Layer 13 of a small transformer language model trained on English Wikipedia (24 layers, counted from 0, width 96).
A neuron's activation on a vector x is SiLU(gate . x) times (in . x), where the dot is the dot product.

Input weights of the MLP neurons that the questions are about. A number n stands for (n - 500) times 0.0012.
n9 gate: 415 385 584 496 552 307 358 580 389 435 647 542 735 424 398 165 539 540 606 352 360 378 463 615 386 748 675 265 476 440 608 437 358 465 592 508 711 385 399 551 504 537 591 492 443 637 504 504 496 517 500 451 347 554 311 674 353 432 572 673 675 593 542 535 440 429 474 591 472 780 680 363 469 573 620 469 573 528 69 458 639 344 524 602 673 581 326 624 454 496 230 508 747 796 470 318
n64 gate: 537 634 645 556 431 433 507 472 489 700 618 587 324 716 515 341 771 576 831 512 525 705 709 464 565 414 400 430 251 473 381 355 728 399 412 588 285 409 263 420 457 582 618 530 507 648 365 608 579 480 394 551 397 356 790 599 551 523 496 330 561 642 688 511 694 523 541 511 500 550 403 373 357 478 301 349 507 450 528 463 550 604 257 406 576 733 190 576 496 473 453 389 553 496 343 370
n82 gate: 566 544 280 451 407 432 582 648 626 441 600 699 415 500 489 339 696 363 433 467 449 711 328 601 476 543 395 467 588 782 687 802 524 549 454 524 693 229 638 350 564 504 338 671 283 565 371 457 462 356 354 683 504 601 527 427 423 578 434 732 392 766 346 481 743 438 371 577 563 446 432 290 318 403 448 605 654 583 581 426 766 566 566 496 463 604 371 551 613 604 707 463 554 271 404 508
n106 gate: 582 552 504 392 573 600 507 675 482 562 599 445 535 446 777 519 785 394 430 362 260 565 536 446 589 351 493 418 299 737 411 670 572 493 592 641 552 623 374 432 484 460 702 345 150 460 460 581 616 431 435 512 500 768 554 713 438 674 627 496 537 342 364 650 189 447 529 573 430 466 508 365 342 615 460 596 433 710 448 372 554 704 423 688 583 442 524 421 262 416 592 474 213 592 442 377
n121 gate: 622 518 749 629 307 472 408 620 516 150 433 290 262 328 622 548 546 240 322 568 656 426 698 593 596 667 460 584 419 415 568 369 385 451 439 593 522 537 433 733 394 480 373 486 402 474 370 543 629 553 444 515 507 608 557 486 490 389 414 467 355 406 537 531 315 351 595 670 453 462 629 673 598 490 474 462 486 435 485 510 408 664 364 554 441 386 382 406 683 393 473 431 770 628 584 486
n160 gate: 311 329 504 544 692 657 486 747 653 473 623 579 444 436 554 453 613 496 592 580 608 608 441 521 604 542 482 464 797 601 439 758 528 559 368 606 480 442 397 470 357 225 373 334 479 524 559 500 301 652 448 442 446 626 565 649 486 511 587 287 512 524 339 467 374 575 783 481 276 602 378 396 205 435 492 522 555 504 291 496 785 606 534 450 409 564 238 422 577 624 317 638 327 508 358 642
n170 gate: 541 589 384 590 341 483 562 409 536 399 683 623 539 483 794 355 675 282 509 741 689 411 607 540 450 386 139 477 614 333 673 437 455 395 616 738 527 473 500 713 412 585 124 546 414 379 428 665 185 236 466 641 326 473 353 589 329 491 315 566 339 559 460 529 774 607 528 376 522 692 508 243 302 388 218 558 388 369 495 455 539 612 639 478 552 647 380 407 471 611 381 628 427 315 435 750
n226 gate: 483 664 437 288 444 473 812 680 540 596 398 576 492 376 383 492 479 509 601 265 483 422 452 578 699 508 593 169 629 650 668 262 612 419 603 596 541 569 403 355 809 515 516 434 669 413 339 644 477 500 425 174 370 430 580 657 568 612 576 496 653 387 330 318 286 342 351 547 596 563 512 609 352 741 562 431 600 496 429 508 488 385 548 718 466 326 475 515 723 413 421 301 666 635 462 696
n247 gate: 644 310 610 567 566 504 315 344 599 375 545 605 557 545 613 674 614 391 721 357 648 403 466 477 401 450 726 202 613 586 389 410 154 448 443 556 228 449 496 508 382 768 256 347 562 338 543 496 320 643 431 874 315 427 607 366 411 258 332 470 496 612 342 404 765 378 482 679 351 547 616 714 392 559 534 484 639 529 401 664 484 594 331 508 468 719 640 562 579 431 637 539 455 656 548 567
n9 in: 528 369 493 585 392 381 504 780 569 416 814 560 459 429 436 547 224 459 470 315 611 614 410 330 530 527 458 612 342 507 553 225 582 536 519 461 349 703 535 622 427 573 526 592 295 570 512 451 577 378 530 554 253 601 508 544 511 728 425 634 297 567 590 679 299 419 724 533 737 588 467 794 449 615 624 511 283 610 516 500 325 493 425 253 306 428 454 528 399 463 578 522 452 362 520 486
n64 in: 423 661 377 525 316 384 542 479 378 460 337 500 332 472 561 515 633 509 634 466 675 354 563 370 718 471 601 521 394 428 556 403 433 516 340 329 525 315 508 682 369 556 492 155 568 775 434 302 359 530 373 402 550 300 572 357 292 336 292 368 547 378 554 785 547 448 264 365 589 433 551 523 743 458 812 319 705 743 814 576 492 544 371 500 462 615 504 616 554 675 447 542 365 580 526 500
n82 in: 740 453 508 617 610 555 245 376 454 384 360 670 568 481 543 709 247 634 446 648 642 492 514 457 286 593 386 272 489 511 672 408 623 537 675 703 555 410 493 534 364 589 387 340 493 405 638 473 664 677 534 418 310 452 623 636 478 241 416 308 748 588 508 586 635 455 569 610 492 160 433 410 697 496 536 566 511 338 504 598 292 569 531 624 503 659 532 561 629 455 562 401 636 588 451 316
n106 in: 261 488 556 678 440 268 665 635 570 435 678 283 452 524 424 492 401 571 325 492 351 749 456 344 668 557 273 462 354 623 512 584 350 570 668 441 305 714 545 318 238 575 444 461 352 562 704 452 652 306 259 320 546 288 456 472 553 524 432 640 692 416 408 488 625 448 474 413 460 637 438 500 394 712 525 350 515 160 554 496 747 608 464 590 386 282 272 485 473 600 462 423 635 420 354 403
n121 in: 427 493 597 425 554 608 462 401 307 658 539 480 536 597 544 365 515 619 515 443 520 440 407 436 503 562 275 596 730 446 551 583 552 672 435 459 381 426 632 425 496 446 725 546 537 582 653 721 479 667 134 666 424 586 558 415 429 583 568 352 535 728 526 475 628 479 650 136 525 484 570 520 359 476 451 628 458 609 692 654 514 604 334 544 478 604 593 618 451 328 524 573 486 238 527 253
n160 in: 496 500 347 685 588 325 680 553 642 424 496 463 627 535 511 426 698 754 555 622 483 561 667 396 424 586 729 619 621 802 457 661 360 485 454 765 392 615 399 549 602 504 527 553 307 556 412 570 583 366 603 492 585 692 415 405 427 411 165 500 422 597 504 616 579 351 446 580 496 429 541 511 176 515 596 570 533 605 532 632 496 500 469 367 527 484 237 659 374 600 800 600 343 592 496 775
n170 in: 659 320 779 446 636 537 586 428 362 511 306 314 339 560 435 254 559 674 323 482 658 597 406 591 610 630 357 491 563 593 483 393 247 566 33 624 451 618 588 635 539 504 454 667 560 265 624 307 500 361 458 469 712 558 474 508 592 410 466 106 604 599 522 317 220 584 313 838 590 422 562 657 546 598 668 393 566 444 478 455 424 675 530 362 599 237 663 572 492 555 662 635 420 704 459 632
n226 in: 680 496 708 422 605 428 314 472 524 746 467 596 254 541 369 540 444 417 747 421 213 485 403 573 406 649 458 504 655 746 335 241 520 536 381 625 527 531 461 652 511 472 300 537 627 410 547 443 708 631 530 404 389 196 583 578 412 380 474 723 588 461 531 438 500 363 560 370 485 428 558 528 515 615 519 428 435 587 367 621 556 320 526 390 448 368 651 377 370 731 525 532 340 721 416 713
n247 in: 463 409 500 291 631 694 389 415 407 691 450 668 481 427 449 537 219 419 312 520 690 595 582 489 662 488 407 578 599 381 655 423 568 721 477 500 724 615 435 679 401 662 515 617 496 320 656 651 447 626 546 397 533 311 574 691 358 450 454 464 492 768 484 474 197 412 500 412 550 557 575 628 572 745 836 712 552 598 806 522 251 423 632 535 603 525 604 507 548 573 540 500 419 458 392 638

Each question shows a token from some text and the vector x that enters the MLP there. A number n stands for (n - 500) times 0.0094.

"ut": 322 431 641 596 431 622 560 452 780 443 588 317 633 480 447 439 482 482 507 338 558 583 517 479 530 619 430 595 541 467 426 726 455 686 379 505 481 223 318 633 446 371 431 619 521 634 480 541 687 518 560 460 352 545 584 649 521 489 541 415 475 544 452 253 494 548 406 694 397 497 477 354 607 498 667 442 434 469 458 457 470 518 431 676 499 574 653 586 543 498 688 494 616 346 607 350
Which three neurons fire most, strongest first? n121, n82, n226

"ive": 546 507 500 816 440 444 545 473 454 701 491 418 194 519 455 385 599 343 379 500 704 565 558 572 551 578 548 713 457 473 448 325 504 510 393 527 413 485 457 624 622 526 263 587 593 511 476 303 607 487 547 637 797 571 532 410 586 604 393 330 433 559 482 646 553 476 516 470 487 356 535 706 643 611 601 724 521 528 502 464 537 533 432 613 420 606 634 505 424 547 535 465 465 527 526 512
Which of these neurons fires most? n64

" tra": 447 587 509 676 615 694 441 365 603 494 454 637 554 484 567 499 323 588 543 460 659 708 755 268 565 501 564 584 460 387 564 308 453 581 513 446 505 557 376 588 418 569 359 355 573 682 504 458 585 711 583 545 663 378 471 344 511 533 629 499 407 555 451 531 542 312 567 491 501 687 581 579 596 472 453 386 481 446 646 277 344 571 378 581 523 504 520 359 386 529 416 366 536 564 677 571
Which two neurons fire most, strongest first? n247, n64

"on": 477 448 303 550 582 564 596 461 403 498 518 412 557 536 546 507 389 576 533 432 485 462 457 560 752 308 437 592 569 551 638 505 538 479 515 565 393 463 489 362 513 454 487 643 484 644 613 629 414 643 468 573 555 545 539 410 433 386 517 302 538 653 603 567 731 456 452 458 340 141 581 711 550 675 490 518 419 437 713 593 543 566 424 415 243 481 521 678 547 546 539 623 684 470 674 469
The most active neuron and its activation: n247, at about 0.82

".\n\n": 545 444 504 554 644 396 549 577 551 277 435 484 472 589 701 435 607 396 457 576 484 535 361 412 682 539 710 443 559 495 352 489 471 548 394 610 372 365 385 532 453 429 509 526 514 611 443 397 525 503 611 330 628 508 613 475 712 407 389 494 364 576 504 682 501 531 397 590 249 586 632 540 503 228 566 627 429 557 308 439 319 429 646 481 427 434 378 473 550 617 406 298 611 316 586 534
The most active neuron and its activation: n160, at about 4.8

"o": 367 426 432 493 497 577 608 409 542 663 548 465 479 567 575 499 284 613 443 482 597 616 507 535 461 463 468 577 526 472 601 455 363 361 473 445 423 533 547 650 484 485 342 581 511 627 632 468 403 516 426 415 569 430 599 481 404 418 486 326 658 321 627 548 658 408 479 431 394 212 562 703 444 594 545 505 381 513 834 504 569 589 469 400 373 751 463 631 603 453 524 422 757 327 484 355
Which of these neurons fires most? n64

" '": 429 436 584 541 450 424 571 628 511 413 836 514 462 630 498 481 410 553 551 447 541 672 547 726 596 693 670 540 600 512 235 520 471 517 569 377 434 499 105 554 552 360 586 540 497 361 526 394 612 606 607 439 581 519 619 531 505 528 517 451 491 505 533 689 635 537 377 536 444 525 511 565 681 422 504 529 427 728 483 611 492 379 404 468 468 610 643 520 506 692 595 412 538 492 343 491
Which three neurons fire most, strongest first? n64, n9, n160

"ation": 504 505 354 602 326 548 618 596 336 513 375 346 441 490 547 413 415 527 483 420 497 627 626 462 664 517 287 568 558 372 480 593 576 418 479 540 505 462 491 617 460 484 398 530 493 659 519 464 404 595 624 589 633 569 519 737 527 410 531 424 396 526 498 426 466 481 412 359 501 290 427 585 777 534 439 619 427 449 653 771 503 578 418 337 362 489 499 565 613 556 620 457 747 285 634 311
The most active neuron and its activation: n121, at about 5.9

"ic": 563 460 431 587 538 473 593 702 302 520 531 423 710 472 306 448 234 464 485 235 481 494 582 540 505 472 553 545 537 480 532 682 305 444 451 427 493 449 595 710 515 524 244 519 584 568 698 407 594 628 449 481 518 670 553 659 553 498 633 552 556 476 518 703 514 557 423 589 431 590 600 660 513 503 518 435 618 602 544 548 280 531 634 645 421 495 471 415 582 389 745 500 402 371 490 532
Which two neurons fire most, strongest first? n247, n9

"re": 515 430 433 675 453 451 392 522 671 606 317 439 483 527 542 508 363 392 604 283 396 487 641 361 446 321 389 406 496 540 417 186 672 757 579 682 396 652 484 565 331 625 401 497 391 376 683 362 412 519 568 346 684 414 539 539 419 550 529 521 482 465 515 414 733 445 449 519 493 452 500 664 515 370 413 484 478 539 581 454 408 475 639 397 370 447 545 446 451 616 542 446 530 483 329 523
Which of these neurons fires most? n247

"'s": 390 508 669 603 490 466 585 527 618 475 506 317 455 465 546 577 475 546 462 462 455 426 405 635 707 511 685 554 627 523 605 460 516 610 517 366 617 439 578 659 610 425 378 546 318 637 452 533 446 617 440 638 734 571 518 615 447 415 308 469 479 430 720 739 449 458 486 506 319 261 586 747 567 351 489 664 572 433 433 431 321 499 525 580 327 687 491 529 520 432 512 476 572 477 651 531
Which three neurons fire most, strongest first? n106, n226, n121

" she": 404 408 773 664 469 583 601 452 498 420 455 538 417 511 575 377 296 730 484 425 378 584 508 508 567 550 649 375 412 426 467 212 406 602 535 425 426 414 699 680 521 501 505 453 526 610 400 613 385 519 568 681 491 483 510 595 447 304 478 491 414 239 563 711 556 438 461 599 486 594 634 407 653 429 502 614 497 464 509 484 342 509 555 581 230 440 461 518 342 607 489 471 437 531 586 597
Which of these neurons fires most? n9

"ris": 397 456 369 299 528 576 370 274 517 678 454 473 425 449 464 568 452 715 487 392 501 401 662 492 502 651 554 518 514 580 594 395 637 491 583 311 430 306 555 610 414 533 374 507 721 620 423 542 455 622 342 451 421 347 540 472 477 483 523 495 495 572 482 493 441 508 518 681 385 369 506 699 733 588 544 504 428 387 768 572 506 413 374 485 231 469 659 485 365 604 489 614 617 500 463 482
Which three neurons fire most, strongest first? n247, n226, n160

"er": 566 616 307 634 485 542 474 505 361 404 502 206 401 520 390 396 497 406 548 405 480 559 370 581 521 354 514 534 277 591 451 267 537 638 535 534 395 570 296 605 607 357 396 626 551 435 472 428 427 561 522 640 619 551 612 599 533 442 365 487 564 486 678 535 496 525 440 494 442 533 584 671 527 602 463 619 426 663 426 580 436 729 453 510 263 346 651 501 434 485 742 450 455 398 507 326
Which three neurons fire most, strongest first? n121, n82, n64

"ress": 522 649 412 431 607 532 617 386 302 716 386 388 548 370 612 538 342 309 494 391 515 552 537 619 458 385 611 542 640 477 340 470 582 543 491 476 664 420 491 555 508 622 399 563 516 512 325 654 596 633 560 425 342 558 642 336 394 431 518 457 546 536 657 551 542 383 429 521 417 197 560 697 702 491 506 331 343 570 576 542 410 468 562 507 261 418 675 492 563 480 526 421 643 463 530 523
The most active neuron and its activation: n226, at about 3.5

" the": 417 523 736 638 617 439 507 656 586 261 435 411 393 641 458 588 518 517 532 508 552 453 497 611 826 555 616 481 615 413 518 441 499 536 354 464 544 464 466 457 556 466 511 560 522 584 517 487 441 496 530 568 697 614 529 509 556 536 468 511 398 529 492 741 499 337 606 540 289 611 702 598 487 354 630 519 552 550 227 509 356 447 663 442 326 506 423 505 469 598 411 389 692 452 732 631
Which of these neurons fires most? n160

"ter": 322 475 371 550 417 527 732 544 451 375 337 375 579 536 474 516 476 349 612 525 354 453 535 508 672 492 405 455 547 603 509 450 515 530 452 628 537 590 455 494 477 383 401 566 519 608 460 433 651 733 516 503 530 717 579 409 407 349 478 407 603 439 549 568 664 375 385 488 405 332 465 664 640 751 368 506 415 414 720 559 421 582 578 497 374 403 601 734 644 474 662 539 545 426 452 721
Which two neurons fire most, strongest first? n226, n121

"rib": 380 483 610 577 411 462 525 429 562 458 547 493 578 605 418 460 432 220 308 544 520 534 657 580 477 379 454 420 496 403 489 509 621 664 471 188 425 366 367 776 630 420 361 627 687 627 746 519 491 541 479 554 622 538 521 290 532 581 502 432 394 478 623 308 403 606 507 457 549 502 606 472 528 591 556 494 366 589 419 349 446 668 533 754 552 435 535 405 620 541 503 539 506 431 580 515
Which three neurons fire most, strongest first? n121, n160, n82

"ical": 522 606 487 468 444 609 637 662 252 342 405 447 455 457 545 531 360 553 434 494 506 546 565 459 556 501 394 706 582 442 539 549 587 526 449 550 598 521 639 508 585 425 358 514 392 546 618 536 484 557 474 461 680 799 751 517 552 395 448 467 543 425 531 685 688 509 571 340 506 224 481 638 604 570 402 528 580 462 535 386 509 725 431 588 390 584 458 513 548 601 672 434 782 372 532 592
Which three neurons fire most, strongest first? n121, n82, n226

" sh": 496 674 536 744 392 730 418 565 515 543 405 609 588 396 462 521 459 443 460 403 544 614 590 567 404 444 771 521 478 423 427 605 440 513 458 261 556 693 462 597 499 269 490 538 520 490 461 463 344 662 614 591 640 306 437 561 566 662 413 458 569 332 474 491 612 331 287 625 416 588 502 421 644 483 432 582 429 510 454 381 570 726 522 551 407 430 526 668 406 509 376 574 444 413 598 610
The most active neuron and its activation: n82, at about 0.53

"or": 477 506 454 567 581 443 573 323 536 415 517 272 596 417 425 401 453 445 506 407 604 579 600 622 503 412 594 374 420 561 634 324 577 602 571 729 315 602 371 535 489 359 487 588 558 323 633 479 504 495 498 558 596 446 580 474 477 445 382 523 538 405 677 597 686 389 537 494 561 406 654 637 560 616 573 567 486 442 599 550 377 475 531 345 428 422 542 530 456 697 736 294 485 313 363 198
Which of these neurons fires most? n247

":": 439 323 292 640 515 641 363 518 626 609 529 462 395 609 247 648 447 437 477 557 435 514 621 404 669 598 577 424 454 585 463 417 495 481 627 313 418 528 354 433 377 299 536 540 435 694 514 511 695 713 432 527 616 643 509 404 361 545 555 651 521 402 445 675 576 555 440 702 575 445 381 676 537 523 535 527 516 562 572 291 494 475 602 622 622 539 453 633 515 528 388 579 434 550 685 407
The most active neuron and its activation: n106, at about 0.94

"el": 538 657 422 619 631 541 495 383 541 371 282 277 637 444 603 464 510 453 608 348 574 618 512 614 663 422 557 495 540 514 524 558 543 447 492 520 506 492 519 488 515 507 386 640 496 520 324 502 382 501 531 670 645 458 561 466 367 514 557 531 626 466 581 608 492 418 330 429 305 300 502 650 414 602 366 440 276 600 623 732 367 579 425 553 471 344 594 640 377 650 721 482 479 459 523 249
Which of these neurons fires most? n121

"ording": 655 630 437 622 432 368 545 564 476 598 422 212 413 515 478 326 532 304 433 350 474 634 431 456 480 564 548 561 369 399 414 537 531 432 428 538 471 395 372 698 460 357 505 548 488 609 592 431 385 360 669 358 704 754 494 473 586 644 478 261 619 396 472 647 445 728 516 273 524 450 567 486 649 573 406 563 555 543 514 469 569 562 538 550 417 337 523 451 499 668 420 394 589 448 422 501
Which of these neurons fires most? n106

"]": 550 555 383 389 501 383 497 442 493 562 408 294 400 625 633 605 537 628 533 473 541 637 508 511 394 587 616 508 455 367 427 480 637 531 599 325 548 547 389 584 374 482 597 645 476 466 530 505 597 601 494 576 651 694 440 551 576 327 537 314 475 457 554 583 631 622 337 474 466 181 538 365 693 451 747 644 489 565 749 530 581 505 437 622 381 603 450 539 402 554 578 428 491 550 267 624
Which three neurons fire most, strongest first? n64, n9, n226

" s": 475 519 585 667 623 469 476 398 378 479 511 316 627 452 562 406 451 635 182 504 402 547 634 544 566 297 417 537 494 383 433 571 427 577 516 386 685 574 393 538 597 193 512 479 509 506 219 482 473 640 417 391 581 615 347 507 572 533 315 311 360 425 503 417 446 472 334 601 396 469 669 456 729 458 502 454 478 631 406 470 631 552 493 509 445 548 426 647 380 498 421 460 482 626 554 519
The most active neuron and its activation: n226, at about 0.8

"l": 447 461 423 658 589 592 397 442 559 447 443 422 556 494 452 563 575 551 679 322 641 558 588 615 617 438 431 536 473 568 582 615 481 329 451 558 633 447 355 638 602 395 281 679 652 588 463 588 419 630 412 552 511 613 555 440 325 532 519 388 607 355 380 628 647 470 391 381 295 666 633 502 442 587 321 530 408 284 596 494 496 665 611 497 589 464 540 629 450 675 624 486 469 343 285 536
Which of these neurons fires most? n160

"-": 395 417 708 636 526 431 487 600 416 383 495 472 509 438 516 421 545 483 442 557 456 528 504 486 769 637 570 437 578 430 422 414 602 438 417 410 478 588 391 489 438 499 580 561 514 508 376 424 502 474 758 339 484 573 512 363 314 541 554 534 490 472 579 791 479 335 581 574 406 602 676 557 583 234 550 632 471 459 354 468 322 355 693 439 467 427 267 592 284 493 437 412 631 448 650 592
Which of these neurons fires most? n9